Layer 8 of a small transformer language model trained on English Wikipedia (12 layers, counted from 0, width 64).
A neuron's activation on a vector x is SiLU(gate . x) times (in . x), where the dot is the dot product.
The model reads these tokens: " c" "re" "w" "." " The" " game" " " "r" "and" "om"

The vector x that enters this layer's MLP at each token. A number n stands for (n - 500) times 0.0056.
0 " c": 425 483 592 489 349 488 586 529 608 265 336 524 483 497 469 412 644 506 475 409 505 505 370 432 605 452 421 342 497 461 145 442 745 589 600 319 462 380 379 448 453 844 176 630 428 676 488 885 535 542 649 534 745 630 725 324 533 597 406 424 544 408 160 378
1 "re": 379 591 703 813 333 613 638 594 759 401 516 542 518 421 665 327 686 621 649 501 628 663 696 544 388 617 458 389 634 519 317 449 443 664 361 568 511 382 562 403 248 742 405 836 425 477 604 661 536 644 844 488 756 524 567 506 549 609 529 460 353 254 439 293
2 "w": 530 600 572 702 497 400 704 687 607 478 352 650 644 524 590 801 721 502 568 459 249 689 616 359 444 781 461 556 512 256 369 460 380 483 773 498 663 389 380 278 344 551 262 634 464 569 402 646 378 452 355 437 436 647 201 387 304 561 746 367 434 323 391 668
3 ".": 481 443 512 515 496 483 487 233 600 473 533 693 602 514 842 548 386 547 657 583 481 638 368 530 383 499 663 541 300 601 397 419 678 578 359 368 386 691 334 239 362 522 565 674 498 724 354 880 695 387 282 585 643 508 487 377 434 592 538 368 415 391 175 646
4 " The": 609 734 296 434 465 637 305 521 419 470 545 717 811 369 753 557 628 520 722 639 455 591 462 502 338 389 704 474 350 689 268 623 569 597 493 369 357 515 375 291 328 562 535 548 519 618 328 651 716 401 222 578 610 724 509 653 562 515 574 382 543 249 326 566
5 " game": 609 510 464 523 492 455 721 777 478 523 390 274 590 290 673 497 682 543 445 690 307 787 219 470 367 604 424 612 493 455 355 672 581 434 501 382 468 448 370 369 579 569 282 553 309 558 405 465 451 656 280 783 868 599 460 464 329 520 858 444 362 287 399 636
6 " ": 387 536 397 387 494 550 552 511 579 731 425 655 640 525 588 637 520 773 410 556 375 332 289 526 681 560 388 498 486 604 317 474 678 553 536 347 534 477 143 437 488 633 412 521 392 465 253 510 470 536 495 738 820 712 555 226 662 246 749 410 272 161 574 559
7 "r": 465 607 605 310 479 563 277 559 535 157 405 741 706 540 460 726 603 433 421 481 350 746 357 562 577 486 300 513 542 347 480 368 489 597 390 352 437 609 462 497 201 611 304 365 643 574 648 280 484 362 665 437 483 537 699 261 814 675 693 549 201 316 468 696
8 "and": 435 709 411 475 574 655 499 563 550 24 389 505 411 506 514 384 665 574 588 566 427 432 729 572 466 756 593 534 600 266 254 614 392 430 445 467 554 453 493 347 626 299 264 632 526 533 686 624 186 243 280 618 510 486 366 378 546 692 563 457 317 354 532 293
9 "om": 504 621 403 744 842 285 639 592 337 381 452 518 486 567 526 406 608 360 381 689 492 563 588 484 463 612 261 569 365 448 397 571 491 606 532 407 616 280 586 431 472 466 326 681 367 775 489 456 515 388 198 216 620 689 576 490 619 762 598 315 300 216 579 486

Each question shows the input weights of one neuron of the MLP. A number n stands for (n - 500) times 0.0012.

n32 gate: 669 331 524 272 468 598 479 523 403 516 507 469 423 409 706 450 395 316 216 611 570 478 661 471 620 269 557 328 498 595 484 512 505 566 415 455 527 559 431 537 377 470 529 442 497 236 503 446 497 431 593 416 528 593 569 507 415 439 645 461 616 286 597 613
n32 in: 583 309 425 494 677 480 486 421 483 415 334 513 499 582 594 589 580 599 422 522 639 386 686 720 384 672 627 542 578 533 481 226 517 737 478 254 408 569 515 535 659 544 783 585 509 401 613 491 439 403 617 439 417 446 470 598 525 559 491 420 621 355 380 467
On which two tokens does it fire most, strongest first? 2 "w", 5 " game"

n164 gate: 613 451 560 466 400 398 534 615 587 445 398 859 696 530 566 754 656 145 446 700 514 345 508 408 563 317 500 416 562 727 661 519 314 266 394 487 435 587 504 570 647 189 471 727 431 492 589 359 416 284 430 344 485 610 460 250 568 530 396 489 439 522 530 522
n164 in: 393 361 290 540 649 502 672 540 452 539 529 396 620 415 354 444 448 721 477 589 306 688 491 586 393 704 586 316 530 448 429 402 439 523 353 518 411 486 317 515 559 568 698 409 529 463 328 595 402 533 709 542 561 646 423 446 715 376 681 308 750 490 440 408
On which token does it fire most? 2 "w"

n54 gate: 676 586 397 137 392 339 598 408 336 448 537 599 338 671 506 541 451 471 470 538 461 382 580 670 449 688 680 653 333 483 490 366 659 539 274 541 497 543 377 379 610 385 437 532 522 565 566 547 479 409 604 611 340 603 577 584 765 696 435 538 476 377 418 551
n54 in: 330 589 441 493 371 528 455 387 575 568 358 501 603 457 451 461 599 618 533 469 544 625 614 519 498 477 516 215 360 581 457 423 628 591 519 320 564 539 612 551 562 397 552 628 484 555 485 573 572 393 393 658 729 595 472 715 341 483 366 451 534 480 427 231
On which three tokens does it fire most, strongest first? 3 ".", 4 " The", 8 "and"

n105 gate: 420 589 616 418 672 472 616 490 255 575 557 628 593 630 427 673 481 451 643 344 409 569 623 487 474 423 359 474 743 403 820 426 326 632 744 625 535 513 510 287 520 633 618 522 249 600 492 511 343 608 357 326 626 633 561 448 555 555 378 744 543 562 606 468
n105 in: 397 378 605 518 564 378 577 449 498 416 592 282 519 286 510 571 641 267 424 505 518 349 483 543 466 595 443 499 566 448 457 437 385 595 676 332 576 607 595 312 547 302 521 396 217 435 612 355 614 618 613 312 477 497 358 598 556 441 457 575 376 618 763 468
On which token does it fire most? 3 "."

n113 gate: 735 562 499 576 430 357 387 513 502 415 534 448 664 383 597 677 629 507 345 597 596 503 264 357 407 492 474 491 704 614 640 368 249 273 382 615 435 478 720 647 334 538 386 432 371 331 575 505 293 552 598 625 537 521 384 485 347 268 554 507 543 714 383 349
n113 in: 408 527 587 551 699 474 429 637 607 411 716 623 746 631 481 496 287 363 621 633 618 462 485 507 558 582 569 360 601 317 625 401 740 474 210 528 473 361 392 615 604 573 667 286 449 548 443 373 485 543 680 514 603 564 614 616 357 624 544 407 408 521 354 447
On which token does it fire most? 8 "and"

n136 gate: 419 444 543 448 489 512 585 538 453 580 451 303 495 420 430 740 381 588 338 490 249 487 406 495 611 547 543 715 375 688 516 397 494 395 553 313 365 365 733 376 264 590 444 593 436 524 308 419 401 466 353 337 283 615 476 463 384 405 378 542 545 680 715 420
n136 in: 722 662 579 640 482 618 464 511 436 455 603 213 577 481 546 644 230 447 455 626 482 578 394 637 479 550 481 648 647 527 626 613 310 621 596 489 552 464 425 309 477 456 447 432 339 361 554 506 474 406 564 437 527 435 511 578 616 466 403 504 542 325 866 436
On which token does it fire most, and how strongly? 0 " c", at about 0.5

n73 gate: 625 295 711 338 575 649 483 737 420 423 331 551 504 661 381 441 611 438 674 454 557 624 643 443 524 554 646 473 623 649 536 392 607 628 524 577 439 605 548 530 538 337 460 378 527 536 467 600 668 560 471 538 560 460 484 82 734 503 577 432 418 604 457 677
n73 in: 385 490 806 639 594 262 464 584 577 673 369 624 608 649 557 369 665 692 544 551 458 470 350 537 571 408 612 614 574 383 411 487 415 439 671 429 591 436 516 319 407 682 626 580 464 604 348 349 316 602 659 420 540 513 636 440 613 353 417 582 270 418 592 304
On which token does it fire most? 7 "r"

n92 gate: 303 486 414 558 356 315 513 477 375 439 516 523 536 536 243 602 494 671 372 416 419 627 384 805 482 552 678 577 689 347 533 437 618 597 403 471 161 613 473 635 606 504 586 268 647 335 384 404 676 517 135 532 600 519 442 864 493 589 496 606 428 678 493 235
n92 in: 651 648 442 486 335 372 260 575 545 612 605 578 556 400 357 703 343 490 457 607 639 353 719 512 623 510 529 475 593 204 474 453 290 527 460 497 617 389 536 295 674 685 758 576 453 400 431 206 530 258 393 388 717 465 537 462 412 404 718 521 450 517 628 507
On which token does it fire most? 0 " c"

n183 gate: 703 404 476 627 698 683 492 542 416 365 595 832 504 579 309 513 724 370 376 580 323 281 502 468 484 416 532 648 464 679 756 488 632 282 316 644 452 571 604 386 241 595 380 419 455 437 487 597 315 609 611 740 377 380 478 408 477 644 312 294 704 500 402 628
n183 in: 463 467 555 485 597 328 521 514 506 366 468 544 473 532 449 373 574 439 746 507 373 446 338 629 397 287 269 417 547 476 594 357 570 650 396 449 334 614 412 529 399 471 648 562 532 372 388 663 511 440 568 703 586 565 447 582 454 433 523 930 626 418 352 283
On which token does it fire most? 9 "om"

n93 gate: 510 545 486 526 451 646 479 598 491 489 333 502 565 674 525 465 586 592 417 493 357 575 223 443 498 412 460 371 398 581 486 601 646 371 463 509 560 467 550 500 556 722 610 512 711 511 565 657 546 459 560 779 585 445 422 454 500 365 483 350 459 592 514 488
n93 in: 255 748 545 488 401 469 807 502 569 465 618 384 397 494 533 536 559 481 390 380 467 635 484 327 533 559 540 588 577 571 542 615 431 585 606 632 418 524 587 387 468 393 367 437 535 439 260 459 659 349 449 326 436 562 399 526 497 743 635 487 454 238 482 438
On which token does it fire most? 5 " game"

n191 gate: 655 550 352 618 489 487 554 356 604 412 596 531 663 609 579 416 680 310 384 651 581 336 480 392 664 416 532 417 581 502 551 461 534 607 496 473 531 402 670 538 434 388 294 548 303 424 521 522 886 478 474 452 524 355 462 480 609 428 506 693 951 240 440 440
n191 in: 323 409 506 505 295 551 503 405 459 516 303 645 253 341 487 521 747 562 470 388 320 595 522 544 668 562 452 474 589 508 366 537 247 771 707 449 534 461 529 420 597 230 305 653 526 454 464 287 402 449 481 287 603 505 578 546 534 366 542 438 380 629 477 493
On which token does it fire most? 9 "om"